Layer 4 of a small transformer language model trained on English Wikipedia (22 layers, counted from 0, width 128).
A neuron's activation on a vector x is ReLU(gate . x) times (in . x), where the dot is the dot product.

Input weights of the MLP neurons that the questions are about. A number n stands for (n - 500) times 0.0012.
n0 gate: 455 644 345 555 305 353 497 336 402 392 353 719 582 554 524 487 576 450 417 580 367 641 461 481 424 513 612 615 467 469 533 336 405 623 587 595 766 635 676 497 490 500 471 384 319 550 654 565 490 494 490 579 528 378 567 636 366 594 553 510 550 507 392 674 369 551 490 588 471 532 541 244 454 497 621 628 483 468 452 374 628 422 526 657 578 328 421 564 565 473 273 599 609 542 560 378 751 296 368 519 465 742 533 427 500 429 483 497 438 475 328 484 580 624 559 598 555 630 506 536 303 423 383 372 708 494 572 318
n22 gate: 591 643 290 711 654 533 411 435 541 482 757 666 460 507 430 669 386 619 561 510 546 449 357 436 580 639 531 684 321 459 332 511 342 490 595 286 626 415 355 578 390 282 382 256 420 540 442 543 591 500 546 646 600 413 555 303 496 302 569 556 616 529 654 496 490 628 461 544 453 542 655 493 522 653 517 441 515 662 475 413 399 748 482 740 462 559 594 504 433 571 489 534 421 175 544 579 475 511 592 580 406 486 296 525 407 588 569 547 575 534 620 575 437 500 497 268 556 486 260 521 970 472 387 568 435 401 504 448
n80 gate: 369 325 556 659 500 455 586 395 521 389 658 529 567 614 552 503 469 648 517 534 352 412 583 497 606 429 401 714 481 440 519 463 535 567 675 453 578 595 487 604 506 562 475 497 592 545 515 472 444 497 537 543 405 449 432 362 315 333 683 522 484 603 611 569 611 660 434 336 671 509 430 646 650 573 403 425 387 503 365 477 573 497 692 583 384 651 454 541 434 427 523 557 394 560 664 526 336 387 390 648 657 391 586 500 411 581 597 474 676 393 127 604 619 546 579 475 310 472 533 516 732 515 744 636 542 462 420 469
n94 gate: 487 460 466 316 415 578 526 520 513 431 497 351 560 583 357 405 503 500 465 388 303 405 338 305 584 578 539 400 474 354 665 633 483 335 453 247 558 418 470 595 664 633 401 373 531 446 506 330 416 396 555 542 389 354 551 394 416 563 460 503 460 457 569 581 547 471 451 367 480 503 560 410 388 447 454 428 396 335 406 353 334 448 450 563 497 715 439 685 353 534 473 584 638 568 600 497 337 559 386 513 583 601 523 647 404 494 202 584 598 395 624 526 636 347 406 595 808 566 391 418 579 506 507 305 423 716 217 563
n128 gate: 570 561 625 600 540 434 432 414 517 252 857 515 367 476 537 430 369 460 561 333 425 452 453 479 532 324 381 623 493 481 427 637 421 441 500 386 430 515 296 760 671 440 307 476 560 424 466 301 331 662 415 719 452 464 471 630 485 264 352 855 417 229 697 521 442 472 532 404 511 620 283 710 396 586 470 622 466 613 362 359 424 642 493 400 411 400 483 489 532 470 653 486 478 663 373 392 392 631 465 437 476 578 407 660 450 363 558 507 312 510 384 404 567 344 469 514 356 464 456 475 457 297 357 394 511 635 616 500
n136 gate: 612 350 618 225 407 303 311 373 546 476 451 318 397 715 581 528 435 353 633 569 410 326 535 554 447 597 519 139 583 454 625 593 212 557 481 378 562 553 364 484 668 508 594 579 636 424 281 289 458 492 628 580 348 361 444 537 408 504 277 307 552 377 457 477 535 576 500 472 579 434 549 550 741 567 435 606 603 492 605 353 425 387 389 165 259 398 344 469 266 246 592 582 405 519 620 758 365 539 581 389 508 291 476 384 429 392 313 672 555 508 612 461 500 447 654 406 415 789 749 317 630 496 488 350 516 633 360 655
n146 gate: 566 500 472 702 586 507 635 466 633 490 374 441 628 579 465 521 328 558 703 474 443 387 439 500 710 424 391 456 423 507 627 517 470 442 378 443 421 389 561 309 246 579 503 471 468 510 306 564 467 555 467 386 568 728 610 490 613 526 452 560 282 473 611 590 584 575 566 503 554 490 591 507 331 433 484 416 377 292 593 688 246 404 527 554 429 597 559 593 547 258 479 363 465 690 606 429 398 640 454 729 621 507 695 616 372 474 387 257 407 600 452 319 215 431 455 409 520 376 392 457 564 438 565 548 646 630 574 688
n148 gate: 412 414 605 468 533 536 308 436 466 548 503 467 250 497 530 316 605 342 432 354 433 252 481 557 610 425 450 506 471 426 392 522 599 423 622 328 487 375 555 408 424 453 500 411 491 468 509 443 594 515 667 667 408 787 324 513 432 518 548 644 500 377 644 494 483 627 635 450 526 610 454 537 430 564 500 579 470 695 387 568 449 535 790 513 641 705 262 657 566 397 425 573 604 554 358 555 484 586 374 466 488 469 551 662 548 280 422 523 487 601 490 398 456 432 573 522 648 306 319 646 417 581 552 454 503 342 563 390
n161 gate: 614 417 257 425 661 550 429 402 240 590 446 669 553 471 519 627 410 776 552 292 463 543 478 426 442 343 646 455 436 575 443 489 680 396 489 429 518 515 447 422 403 540 384 464 574 603 407 228 559 554 581 602 374 243 473 446 309 386 451 526 333 674 395 319 650 467 610 426 773 342 424 569 654 366 604 384 531 570 467 690 575 289 697 511 514 446 377 610 407 430 515 681 610 559 599 866 432 366 426 525 649 459 534 318 504 691 564 584 559 561 610 369 725 427 375 489 415 537 557 467 106 518 580 432 304 500 336 507
n182 gate: 463 339 535 602 584 622 524 246 596 562 510 433 689 580 521 430 480 593 764 397 398 778 660 426 603 441 734 531 667 493 451 527 562 401 490 360 617 461 514 548 595 487 493 680 535 386 529 279 379 559 665 474 464 393 549 408 427 706 669 500 438 528 486 277 427 255 483 542 626 493 523 553 510 480 390 514 386 349 732 279 562 433 372 661 588 489 424 611 402 681 357 448 329 378 379 466 548 541 349 623 367 591 367 552 407 470 545 438 757 598 576 476 540 513 565 694 278 429 487 426 425 553 559 500 645 639 457 526
n189 gate: 697 404 537 497 557 574 431 414 408 428 560 551 431 506 483 429 154 430 608 577 379 456 497 490 632 691 940 540 671 683 577 571 582 503 466 647 529 547 440 536 552 587 431 572 497 407 566 196 506 415 552 561 345 384 275 391 550 553 593 487 423 430 355 588 462 490 552 418 605 503 373 526 576 503 445 548 462 403 594 500 490 555 404 454 406 636 627 361 526 442 306 388 338 542 520 629 590 510 448 698 596 574 470 364 361 287 573 604 568 506 666 543 584 427 472 412 552 526 630 526 388 471 702 441 394 282 466 459
n190 gate: 510 594 625 513 372 472 456 301 250 483 564 434 443 451 531 528 477 520 689 412 607 529 426 457 481 593 316 398 332 507 414 464 487 413 391 577 553 493 343 457 463 784 490 584 547 469 494 279 457 455 596 614 571 609 466 385 558 519 639 645 643 483 426 490 470 621 523 309 490 487 662 510 547 416 481 531 518 599 374 684 571 437 585 614 651 628 507 649 530 507 219 494 293 380 364 575 381 523 457 356 516 682 675 616 274 579 800 712 520 355 595 684 470 594 670 379 394 563 421 660 355 713 593 564 527 477 563 435
n0 in: 497 634 615 466 573 589 419 313 449 305 482 637 484 500 526 335 548 368 280 506 552 476 395 476 538 728 445 622 463 601 471 470 584 560 532 438 369 487 503 411 284 467 299 438 555 663 378 426 567 500 393 479 628 475 402 629 336 438 638 704 541 550 677 463 417 509 734 497 503 543 521 539 472 429 334 375 484 518 494 403 519 558 513 491 453 439 539 527 405 442 506 550 513 485 412 450 656 503 445 488 322 335 692 371 581 199 679 494 399 598 484 651 527 383 426 407 296 534 441 525 512 533 532 373 597 703 656 455
n22 in: 280 535 686 508 738 661 688 394 140 311 474 460 606 294 512 468 508 671 554 523 695 436 418 554 522 608 634 769 496 388 343 342 520 572 302 473 658 520 560 469 348 504 473 436 261 611 327 488 485 466 639 386 791 702 348 606 272 545 670 600 492 460 606 155 328 626 654 589 575 623 417 339 626 535 366 654 434 704 465 289 642 597 476 575 639 480 717 373 442 467 472 426 410 488 385 627 345 461 473 477 519 570 355 417 504 612 580 301 706 394 603 488 566 458 418 465 608 578 637 305 712 665 540 455 662 492 603 541
n80 in: 407 399 323 503 500 497 458 379 497 747 653 423 477 522 299 480 353 523 493 389 497 537 529 263 608 500 484 431 526 490 513 494 656 553 432 490 439 396 490 435 597 376 510 631 439 500 522 597 605 382 577 283 475 595 742 537 265 419 497 589 539 651 516 221 587 670 685 453 461 404 356 690 598 594 551 537 405 526 362 569 526 391 497 357 565 577 475 641 606 486 649 558 337 404 641 376 470 307 548 446 491 423 494 283 520 618 250 546 651 406 267 387 436 396 537 668 465 452 592 442 503 516 543 624 474 445 531 338
n94 in: 527 418 458 517 426 434 336 411 474 404 543 412 449 839 366 308 418 307 605 374 381 457 503 540 508 587 503 273 432 511 605 547 432 484 370 381 634 190 576 469 544 493 626 356 506 420 405 442 554 317 534 573 319 583 444 397 493 464 500 547 628 514 503 641 533 477 205 451 510 510 490 490 558 493 541 500 546 413 540 455 92 507 603 394 546 704 467 493 507 244 455 610 646 632 611 590 383 656 597 669 606 433 776 521 370 534 369 465 639 651 707 432 584 589 445 469 607 331 529 507 445 533 486 445 572 679 564 451
n128 in: 332 511 665 555 549 526 482 507 591 434 790 597 291 266 504 436 574 622 461 355 388 598 493 450 666 507 215 599 555 542 500 622 328 535 566 500 607 616 504 359 460 332 697 458 469 426 524 514 461 469 611 454 654 437 336 470 548 528 213 543 419 518 558 460 350 475 529 515 620 586 472 664 588 641 426 572 553 468 460 282 493 439 434 456 486 556 532 303 367 724 522 414 435 457 574 757 643 616 522 500 277 536 424 496 325 504 674 533 804 661 338 642 898 479 614 358 292 417 514 341 540 475 507 292 592 500 702 451
n136 in: 367 740 730 93 369 308 496 504 392 512 198 340 829 461 269 607 577 561 631 407 472 408 604 437 531 516 586 492 352 647 377 484 504 423 519 209 473 397 496 528 484 551 488 711 466 638 619 508 555 580 461 543 392 548 529 438 321 801 411 500 318 359 364 496 639 632 681 834 460 630 419 371 516 464 648 384 412 461 268 456 340 480 524 460 500 673 628 488 397 525 679 591 746 508 464 492 472 405 516 457 539 421 388 589 416 473 451 403 389 558 589 556 351 287 576 253 728 496 549 856 432 449 598 705 444 765 471 569
n146 in: 404 578 340 409 674 452 537 602 562 720 698 441 673 668 559 320 758 428 779 312 487 497 372 390 447 459 480 432 466 464 472 371 341 301 349 544 447 360 397 470 537 490 429 286 414 404 481 614 540 523 563 395 484 534 597 658 597 426 288 573 558 292 473 493 594 362 473 612 476 500 643 398 534 466 375 294 581 460 537 541 643 467 367 510 691 503 431 500 490 606 545 365 468 577 627 660 377 477 630 464 444 483 612 318 537 583 473 524 470 448 315 645 786 592 445 574 434 487 522 668 686 662 420 561 295 403 574 484
n148 in: 703 552 525 716 597 650 437 303 473 392 467 647 521 585 594 633 557 415 448 486 615 503 312 365 426 711 394 584 441 629 475 507 423 419 387 549 359 594 496 462 465 548 577 517 507 528 349 476 373 436 538 490 554 275 425 279 354 497 444 521 592 454 497 510 550 734 524 298 284 445 413 555 283 809 471 482 478 373 311 677 247 697 507 545 457 381 683 479 766 685 358 513 533 528 397 419 496 642 517 351 507 679 517 539 311 445 514 571 445 480 433 486 301 480 380 333 696 427 447 476 717 517 443 397 666 306 496 493
n161 in: 504 228 492 477 731 365 558 438 339 519 519 424 543 451 352 329 403 504 718 428 431 571 519 611 530 552 652 520 620 810 540 428 636 369 456 608 550 352 571 369 569 359 457 541 238 783 571 419 804 526 550 462 366 426 381 528 563 593 567 466 642 527 426 500 334 278 538 243 461 489 582 436 702 407 514 352 626 477 309 543 547 688 308 683 485 532 414 412 373 456 405 313 541 442 374 841 755 500 596 756 636 362 384 339 469 786 362 484 619 515 567 469 687 380 415 573 607 365 383 342 430 742 524 537 351 465 366 414
n182 in: 377 553 432 431 527 527 483 573 373 374 554 425 414 391 480 574 411 627 353 584 539 421 678 640 776 470 542 520 735 604 493 516 424 551 428 674 435 503 500 402 349 442 675 316 383 487 614 388 652 551 377 410 395 676 557 431 665 431 430 445 610 357 536 562 568 532 503 404 408 630 551 416 523 267 598 411 704 490 347 477 570 418 613 602 494 630 548 403 618 558 591 547 428 526 557 413 607 615 741 401 561 572 556 480 474 442 470 513 552 506 447 737 718 388 425 520 717 307 469 421 543 519 250 475 167 503 662 405
n189 in: 591 463 374 729 314 526 459 474 475 389 504 511 582 360 309 364 375 485 516 349 522 234 670 551 685 549 641 422 604 492 334 515 407 681 391 610 319 599 358 522 867 322 563 585 420 470 443 471 551 830 718 597 468 563 421 565 738 486 433 645 642 358 260 504 615 597 202 294 496 438 279 399 533 566 411 603 593 569 369 489 563 540 455 463 627 424 647 500 394 419 451 290 326 507 680 813 657 485 471 636 547 522 578 373 504 594 354 511 511 489 504 390 453 360 423 507 613 467 507 419 563 536 481 342 485 427 658 560
n190 in: 380 554 744 550 445 364 425 421 483 134 462 448 385 528 459 478 573 630 663 409 507 431 514 511 444 617 381 634 536 334 383 398 381 393 725 518 746 526 696 379 486 602 468 651 460 689 583 439 648 521 525 479 462 457 452 407 632 442 562 496 485 616 568 458 548 608 627 785 382 549 310 507 683 675 364 478 541 655 617 333 590 496 576 766 435 452 535 380 465 444 621 578 388 582 515 619 565 472 546 737 580 624 493 558 561 623 533 343 571 428 406 764 758 729 497 511 570 489 531 674 543 231 471 425 471 351 249 534

Each question shows a token from some text and the vector x that enters the MLP there. A number n stands for (n - 500) times 0.0063.

" South": 584 493 284 453 559 652 550 529 572 557 428 536 320 418 414 301 463 535 417 462 571 498 568 511 588 329 591 324 475 350 339 648 611 706 395 351 442 642 594 488 241 354 701 390 474 609 538 443 536 469 609 446 457 602 429 472 559 445 502 487 651 408 365 558 466 338 363 551 311 563 445 440 657 482 513 448 390 487 645 678 324 583 499 452 464 663 229 705 579 390 288 507 454 515 418 454 667 511 463 588 597 499 542 492 400 301 568 499 580 448 506 456 320 573 466 503 451 462 595 427 463 401 329 686 463 498 394 377
The most active neuron and its activation: n189, at about 0.44

" t": 499 556 533 470 470 609 537 475 639 496 354 292 386 517 423 369 459 587 410 445 774 448 522 584 272 575 578 503 659 401 416 442 491 509 525 404 542 637 374 553 361 548 625 535 531 531 463 426 489 452 570 516 412 557 434 652 396 533 430 320 623 523 603 522 445 494 451 595 265 342 468 455 531 572 591 463 418 511 319 729 503 413 613 601 418 476 618 403 583 533 410 533 617 540 522 253 646 395 461 484 454 500 484 295 416 314 477 400 477 451 369 570 549 667 722 312 587 477 470 630 366 468 647 371 420 541 514 585
The three highest activations, in order: n0, n148, n190

"2": 564 596 649 404 455 396 599 506 599 516 313 396 436 530 527 450 654 738 451 501 584 548 484 628 548 533 637 386 467 451 381 478 434 429 407 442 275 698 518 419 494 502 593 627 392 544 660 659 445 637 645 373 704 566 425 593 617 454 443 297 520 464 623 557 414 468 447 487 282 497 359 626 697 611 528 655 453 437 494 473 431 353 471 615 448 560 422 506 429 669 328 472 728 393 343 433 522 457 477 358 477 532 425 478 356 387 376 450 568 493 552 574 613 643 336 475 561 458 576 671 453 540 385 432 602 499 513 489
The most active neuron and its activation: n182, at about 0.14

"it": 572 636 444 561 397 572 458 662 549 604 413 456 466 441 479 551 591 492 549 532 739 443 418 466 336 493 520 547 401 336 553 471 553 406 466 484 533 326 536 470 614 465 368 665 384 823 637 492 465 558 368 269 440 610 480 458 464 406 334 470 434 586 491 510 500 53 403 651 276 523 438 686 663 349 547 509 447 491 365 393 404 458 571 453 511 599 610 434 717 600 345 463 515 514 428 493 692 546 475 399 515 514 595 448 574 544 628 425 480 410 443 656 294 593 420 361 424 639 687 497 455 409 463 353 630 529 510 454
Which of these neurons fires most? n0

"ess": 498 594 426 412 511 565 565 653 545 659 398 408 397 561 413 597 612 746 364 438 564 581 447 528 571 459 479 280 480 481 353 415 524 500 478 308 581 284 372 674 428 548 563 629 428 532 522 569 486 427 381 332 654 608 473 482 529 508 395 572 562 474 422 492 482 392 392 632 334 600 535 645 742 576 381 541 394 616 343 545 507 570 686 528 568 449 590 525 535 451 365 363 433 608 378 409 484 303 396 697 450 406 441 515 550 608 697 354 646 437 443 573 447 612 429 449 438 329 530 449 335 388 525 390 397 583 667 365
The most active neuron and its activation: n190, at about 0.4

" d": 532 441 492 497 623 533 593 603 547 632 475 445 403 560 481 457 506 555 445 529 558 460 647 614 372 518 659 340 623 548 513 453 450 509 408 351 561 501 402 444 490 456 504 488 507 325 365 453 556 579 576 462 313 401 375 524 382 507 398 432 688 458 618 583 454 497 457 476 202 315 522 527 513 551 451 582 428 516 417 619 550 442 463 536 419 460 455 512 593 443 513 582 423 517 422 417 580 371 393 576 548 461 508 396 386 384 401 323 514 446 412 647 631 625 391 307 480 429 638 597 345 680 547 305 303 536 418 566
Which two neurons fire most, strongest first? n161, n189

"pp": 397 586 479 675 510 668 543 440 614 568 418 390 642 430 459 287 325 704 441 431 500 511 513 565 495 433 333 492 503 446 626 533 420 487 428 462 459 510 480 821 463 452 796 443 598 701 526 314 516 571 506 400 454 711 552 428 422 439 490 619 473 479 487 446 463 287 401 377 356 418 454 582 736 447 447 574 382 502 264 558 523 333 670 517 480 604 503 555 406 492 777 547 473 523 372 547 658 578 476 478 551 368 554 406 379 407 280 310 531 465 370 665 403 567 499 518 459 389 571 473 476 603 381 497 425 637 651 463
The three highest activations, in order: n80, n182, n128

",": 463 673 408 406 515 628 552 582 481 487 449 483 530 481 590 395 558 483 564 467 588 555 471 546 330 398 609 219 389 471 373 490 621 581 446 426 452 513 526 435 385 480 598 688 500 441 460 611 416 633 382 340 426 603 450 364 607 459 441 541 565 573 569 436 408 331 443 754 150 449 551 472 640 638 550 609 368 562 439 463 590 511 378 530 535 544 550 555 521 525 363 442 516 372 463 456 505 442 350 546 616 468 522 498 379 457 569 296 510 645 494 491 442 506 376 469 478 422 629 449 419 486 548 500 433 545 468 510
The most active neuron and its activation: n146, at about 0.087

" the": 481 528 301 433 487 653 558 480 518 669 386 589 448 439 509 475 583 457 487 523 767 409 445 568 447 459 535 351 536 488 482 466 574 446 533 383 519 467 363 603 405 426 524 358 491 497 515 501 466 545 591 316 509 672 451 492 665 387 565 516 729 435 512 556 486 479 469 632 190 458 399 460 546 650 584 549 422 633 451 522 465 419 459 418 419 678 383 543 526 414 520 592 524 516 456 390 430 665 361 702 422 450 510 467 261 476 555 377 523 476 606 452 523 608 559 576 544 491 630 458 353 595 543 496 551 585 359 545
Which of these neurons fires most? n94

"art": 506 511 316 607 514 600 573 555 630 666 466 512 485 274 446 395 544 612 355 441 663 447 456 611 286 350 494 474 491 726 443 536 392 589 446 429 540 489 477 434 706 397 764 509 436 628 601 404 576 695 335 373 391 552 445 470 600 639 490 562 421 530 730 533 446 394 407 374 321 497 480 587 616 545 517 298 575 587 455 519 378 465 669 424 498 504 581 567 280 705 495 437 396 599 484 572 619 525 479 455 445 477 601 491 280 436 478 350 553 400 383 686 436 613 328 461 436 444 689 533 400 409 366 412 426 459 620 491
Which of these neurons fires most? n128

"8": 493 501 471 586 510 530 544 579 532 664 397 568 611 495 527 523 382 792 532 501 634 636 392 462 549 429 579 323 443 517 483 669 554 603 470 535 471 445 474 493 522 478 622 531 486 389 586 418 507 558 494 332 429 515 388 525 592 494 514 585 429 429 407 607 463 431 386 545 171 510 563 594 658 586 329 468 495 563 494 471 468 288 527 567 364 424 628 564 346 392 552 510 748 414 351 447 573 538 475 520 571 643 455 471 509 733 559 463 528 384 413 534 431 560 448 578 436 454 753 592 520 549 455 530 410 522 506 522
The three highest activations, in order: n161, n182, n146

"re": 569 402 349 494 351 637 529 474 512 712 492 472 339 374 479 506 541 516 416 474 467 527 397 509 313 500 407 536 585 331 369 569 545 673 545 514 502 498 436 461 530 463 745 368 311 325 506 409 545 550 632 454 243 441 340 481 656 434 601 576 535 591 522 462 509 253 341 409 208 489 389 570 550 507 457 551 382 573 459 472 442 471 621 501 413 564 596 583 506 572 491 492 479 573 407 508 429 540 530 419 411 448 476 398 434 542 510 311 417 464 441 634 413 476 270 423 536 338 747 431 547 371 533 362 512 437 541 526
The most active neuron and its activation: n148, at about 0.47

" ": 603 602 410 342 573 508 562 627 726 582 545 311 380 508 509 347 483 599 383 386 532 484 499 491 603 440 390 343 445 479 554 678 509 582 411 415 505 546 492 591 593 607 634 465 469 493 508 482 339 548 571 447 391 498 461 634 399 506 337 432 619 484 590 573 471 483 448 686 176 535 397 584 635 647 469 682 332 539 599 451 486 494 368 515 411 508 451 601 558 601 481 460 663 504 467 456 471 481 545 584 578 398 434 413 464 336 472 412 627 618 479 643 664 611 512 460 450 550 454 497 365 510 508 558 558 544 556 615
The three highest activations, in order: n128, n94, n136

"ased": 556 454 574 397 494 497 499 407 429 588 408 511 371 544 573 510 535 631 426 603 576 486 438 499 393 409 487 276 452 560 531 499 402 478 527 257 423 448 424 621 515 539 711 486 533 605 380 563 521 534 508 237 344 357 452 430 577 564 503 576 485 618 485 603 565 220 431 630 225 580 507 489 536 684 410 422 321 587 408 522 488 430 499 494 503 588 536 443 591 549 495 522 552 564 228 491 412 410 473 544 431 456 534 442 429 610 509 303 519 479 710 712 429 586 506 297 497 481 651 405 516 508 425 549 507 614 546 429
Which of these neurons fires most? n136

" ex": 448 395 542 352 561 581 584 581 571 495 439 298 316 558 540 536 592 550 437 537 581 563 458 552 359 337 433 441 422 218 446 546 408 590 495 318 418 505 491 565 324 470 666 569 473 679 547 534 492 480 590 411 633 421 425 538 289 490 478 577 585 531 379 518 522 445 541 574 254 530 579 681 284 625 552 481 467 536 383 589 671 452 580 522 401 537 404 694 390 633 332 415 521 594 374 444 518 422 442 593 472 559 523 370 572 517 556 286 466 483 489 550 562 617 544 379 466 447 429 540 451 480 812 418 358 671 569 576
Which of these neurons fires most? n190

"w": 507 385 424 542 549 653 664 672 567 651 603 516 521 335 498 322 491 646 498 478 635 644 503 466 365 505 473 358 552 415 636 639 533 669 481 568 692 510 571 497 388 417 814 438 522 381 739 498 557 589 558 482 531 645 329 467 531 390 494 497 474 391 576 524 629 141 416 453 407 504 414 503 760 307 465 468 287 625 320 541 477 379 503 469 501 590 469 455 617 512 512 501 532 454 364 346 503 447 546 302 581 465 514 488 454 391 402 346 631 532 437 640 456 548 550 563 525 500 786 421 544 527 541 569 608 451 429 484
Which of these neurons fires most? n182

"oin": 435 565 451 465 576 599 524 524 558 486 406 409 559 455 485 391 499 572 549 444 655 639 437 467 399 299 346 499 532 297 515 635 288 543 503 431 461 250 478 693 650 466 751 546 522 722 529 400 473 560 475 297 698 491 467 501 521 523 518 398 328 581 519 452 405 224 444 565 330 486 344 678 541 502 405 520 336 438 386 533 455 499 634 650 458 659 681 493 539 599 569 476 673 576 275 479 501 616 395 418 334 540 580 413 600 290 457 432 560 432 424 556 343 571 594 462 413 545 791 439 470 580 546 466 640 601 644 513
The most active neuron and its activation: n128, at about 1.1

"se": 559 617 48 454 301 446 583 470 581 623 535 492 382 398 506 368 547 496 487 485 755 545 407 558 352 560 683 378 578 511 423 523 540 420 455 530 469 379 604 482 551 419 576 492 411 408 406 415 564 448 630 365 294 442 421 511 639 425 555 504 600 478 420 389 349 155 320 440 214 491 358 520 614 516 463 392 390 603 523 593 457 502 409 375 508 520 604 561 535 396 476 446 550 539 415 506 404 529 423 483 415 420 445 499 485 683 404 337 483 431 480 603 429 572 420 376 460 589 567 467 404 305 560 602 471 405 404 417
The most active neuron and its activation: n189, at about 0.88

"b": 486 666 339 619 415 428 593 617 590 711 445 494 549 357 469 314 376 533 453 508 845 646 592 515 240 336 570 397 598 567 419 464 416 641 350 449 513 500 556 379 532 317 529 570 505 429 458 510 536 561 439 269 287 645 407 510 460 477 297 538 411 551 640 493 537 331 489 579 389 405 380 464 594 575 689 521 593 380 348 748 568 491 537 655 413 481 364 451 442 525 701 645 460 507 452 396 835 480 485 497 579 433 471 470 504 466 300 480 360 402 474 670 403 544 468 501 473 496 697 402 468 433 414 511 450 525 389 487
Which of these neurons fires most? n161

" |": 471 582 469 443 492 567 628 567 587 625 434 420 565 576 476 519 588 524 443 553 614 631 504 545 512 463 573 386 458 420 447 431 575 507 487 394 494 555 575 689 302 497 606 609 362 508 569 587 504 553 577 505 362 487 544 517 572 463 531 574 559 484 656 531 371 313 484 574 161 299 337 447 660 727 499 674 439 610 420 545 550 521 476 602 480 570 700 517 456 561 510 498 548 439 395 427 504 495 514 461 547 527 711 478 336 544 822 484 518 509 415 325 543 603 541 354 516 426 677 442 396 458 427 482 557 467 510 502
The most active neuron and its activation: n190, at about 0.24

" st": 415 385 335 464 588 658 529 567 551 546 438 404 405 517 555 471 504 494 556 540 589 570 556 627 343 488 579 412 643 441 354 487 455 502 458 450 519 466 501 462 472 452 414 484 540 557 418 494 458 467 488 628 454 543 344 664 413 514 502 403 512 495 541 503 347 304 480 505 174 443 446 510 490 606 529 495 241 539 335 651 500 430 481 529 423 602 517 516 650 493 520 590 426 656 428 408 542 429 394 497 543 492 597 457 487 320 342 320 502 395 465 598 577 615 503 354 366 444 484 549 466 570 490 328 376 530 366 583
Which of these neurons fires most? n148

"we": 536 437 366 549 355 485 479 702 432 660 585 591 502 430 489 360 445 690 414 436 724 678 609 465 359 510 503 527 526 508 394 527 603 520 549 489 428 496 703 498 411 526 828 442 624 476 826 510 582 480 517 366 334 528 345 601 593 577 543 539 444 460 501 535 455 374 500 572 331 560 457 470 656 562 501 465 489 499 492 483 325 540 444 429 377 672 662 430 422 423 432 378 524 545 443 390 408 412 524 484 613 459 463 453 384 487 711 333 728 412 387 556 323 657 473 513 503 678 735 451 434 505 580 538 508 397 615 538
The most active neuron and its activation: n80, at about 0.18

" L": 371 518 369 559 602 572 713 662 606 621 429 445 393 428 326 421 488 379 308 505 669 597 557 471 435 597 586 476 555 513 334 519 402 573 471 452 508 563 621 647 576 545 602 544 406 504 451 572 503 557 524 434 516 600 339 556 456 492 464 513 595 497 524 684 475 487 579 481 196 534 452 492 520 540 551 593 482 546 592 619 613 668 798 582 555 519 546 477 399 503 588 629 510 387 510 509 622 452 359 497 719 442 591 344 356 514 580 436 565 459 401 580 520 578 415 479 484 479 666 565 386 537 562 452 447 536 426 561
Which of these neurons fires most? n80

" ar": 443 554 369 578 663 512 523 543 530 439 339 489 334 584 388 511 446 383 424 439 669 456 478 416 281 449 593 128 508 516 485 486 457 569 428 399 414 401 461 426 628 433 425 521 379 533 439 526 503 569 526 420 362 460 384 549 454 561 473 553 614 527 347 454 528 184 490 561 318 360 487 615 394 521 612 546 412 534 360 456 491 418 587 573 344 607 494 604 583 484 377 577 518 701 463 374 675 614 441 495 572 627 779 583 546 424 394 421 615 424 584 564 545 626 469 376 375 543 721 641 447 522 605 517 456 613 322 540
Which two neurons fire most, strongest first? n94, n136

"if": 573 684 620 454 406 545 516 584 543 617 472 306 461 396 498 533 536 406 562 541 760 564 409 350 390 610 401 506 504 263 572 621 459 462 662 454 462 231 589 457 426 429 679 477 574 478 357 606 468 511 551 493 483 445 395 507 435 513 483 555 485 459 590 428 453 190 398 500 279 496 356 633 624 531 474 445 349 461 323 549 668 370 413 561 423 492 662 590 676 627 360 450 465 612 353 468 678 512 457 508 502 530 479 409 490 430 394 328 489 390 452 522 367 590 598 408 368 537 737 519 496 433 813 466 553 508 487 614
Which of these neurons fires most? n190

" l": 455 395 384 565 594 621 557 672 580 681 415 465 392 392 429 327 424 375 464 572 557 649 493 540 358 478 733 255 616 527 386 587 431 616 364 468 576 573 507 514 550 503 509 452 475 454 414 622 530 479 533 505 443 393 384 562 372 521 326 529 647 407 448 564 463 388 558 481 224 433 509 491 451 546 538 546 373 454 512 575 565 454 611 480 424 540 476 556 492 340 567 603 465 548 513 436 497 454 448 489 748 428 582 285 523 482 478 313 536 479 357 682 644 619 491 394 449 389 704 577 361 494 534 382 377 584 419 549
Which of these neurons fires most? n161

"igh": 408 483 281 541 426 721 535 641 483 704 292 542 377 371 360 375 437 553 623 453 374 540 456 477 525 471 406 503 486 395 596 499 546 612 447 465 377 508 506 578 587 381 686 508 665 690 571 432 629 594 575 386 613 484 513 511 361 516 610 510 489 461 563 504 424 274 306 599 308 428 453 612 647 622 453 435 426 528 464 581 438 395 526 480 401 679 493 636 466 659 549 527 493 638 217 548 641 671 488 382 591 490 553 530 465 381 526 443 612 454 405 549 353 467 409 542 322 480 554 421 477 523 568 547 575 657 481 444
Which of these neurons fires most? n80

" on": 606 448 471 403 486 644 587 514 618 564 462 759 413 303 449 472 441 531 466 539 600 648 307 491 585 376 699 375 462 409 634 679 499 652 416 263 368 582 366 618 387 462 636 497 375 502 624 489 489 478 497 433 358 498 469 473 386 455 628 655 500 562 636 573 495 256 560 529 229 554 506 442 626 581 551 591 370 591 455 479 484 593 564 495 372 491 488 467 461 520 310 490 546 514 340 292 594 570 453 457 445 472 544 334 307 554 556 465 593 485 515 521 533 537 555 577 403 518 410 434 438 424 388 520 429 491 461 424
The most active neuron and its activation: n0, at about 0.51

"est": 501 565 473 444 519 622 528 684 373 694 420 484 352 479 524 382 442 527 469 512 578 572 455 535 407 451 460 363 440 360 383 523 564 586 432 525 654 457 546 657 257 481 427 513 522 668 504 517 488 424 381 537 465 419 484 391 602 449 415 510 562 550 590 481 417 430 421 474 278 548 493 741 677 448 509 510 288 502 344 617 492 443 457 421 548 464 477 432 479 604 607 383 523 467 456 560 502 366 396 650 451 470 390 529 470 450 624 401 536 424 432 621 269 695 356 227 395 348 613 586 431 313 378 454 561 735 655 401
Which of these neurons fires most? n128

"er": 439 467 526 444 323 614 666 649 539 770 377 518 385 604 531 629 609 510 370 462 569 568 462 487 322 543 589 244 485 527 490 383 566 581 458 482 437 587 482 423 696 436 599 536 338 591 632 465 602 542 481 389 452 364 441 481 633 405 497 343 519 552 509 473 566 436 384 536 176 596 356 658 587 441 522 575 442 542 466 585 280 504 470 570 510 565 672 424 447 437 406 453 540 613 459 514 482 582 368 478 495 481 514 508 486 416 509 322 527 481 453 602 356 554 444 380 494 478 664 494 423 479 480 488 293 462 550 540
Which of these neurons fires most? n189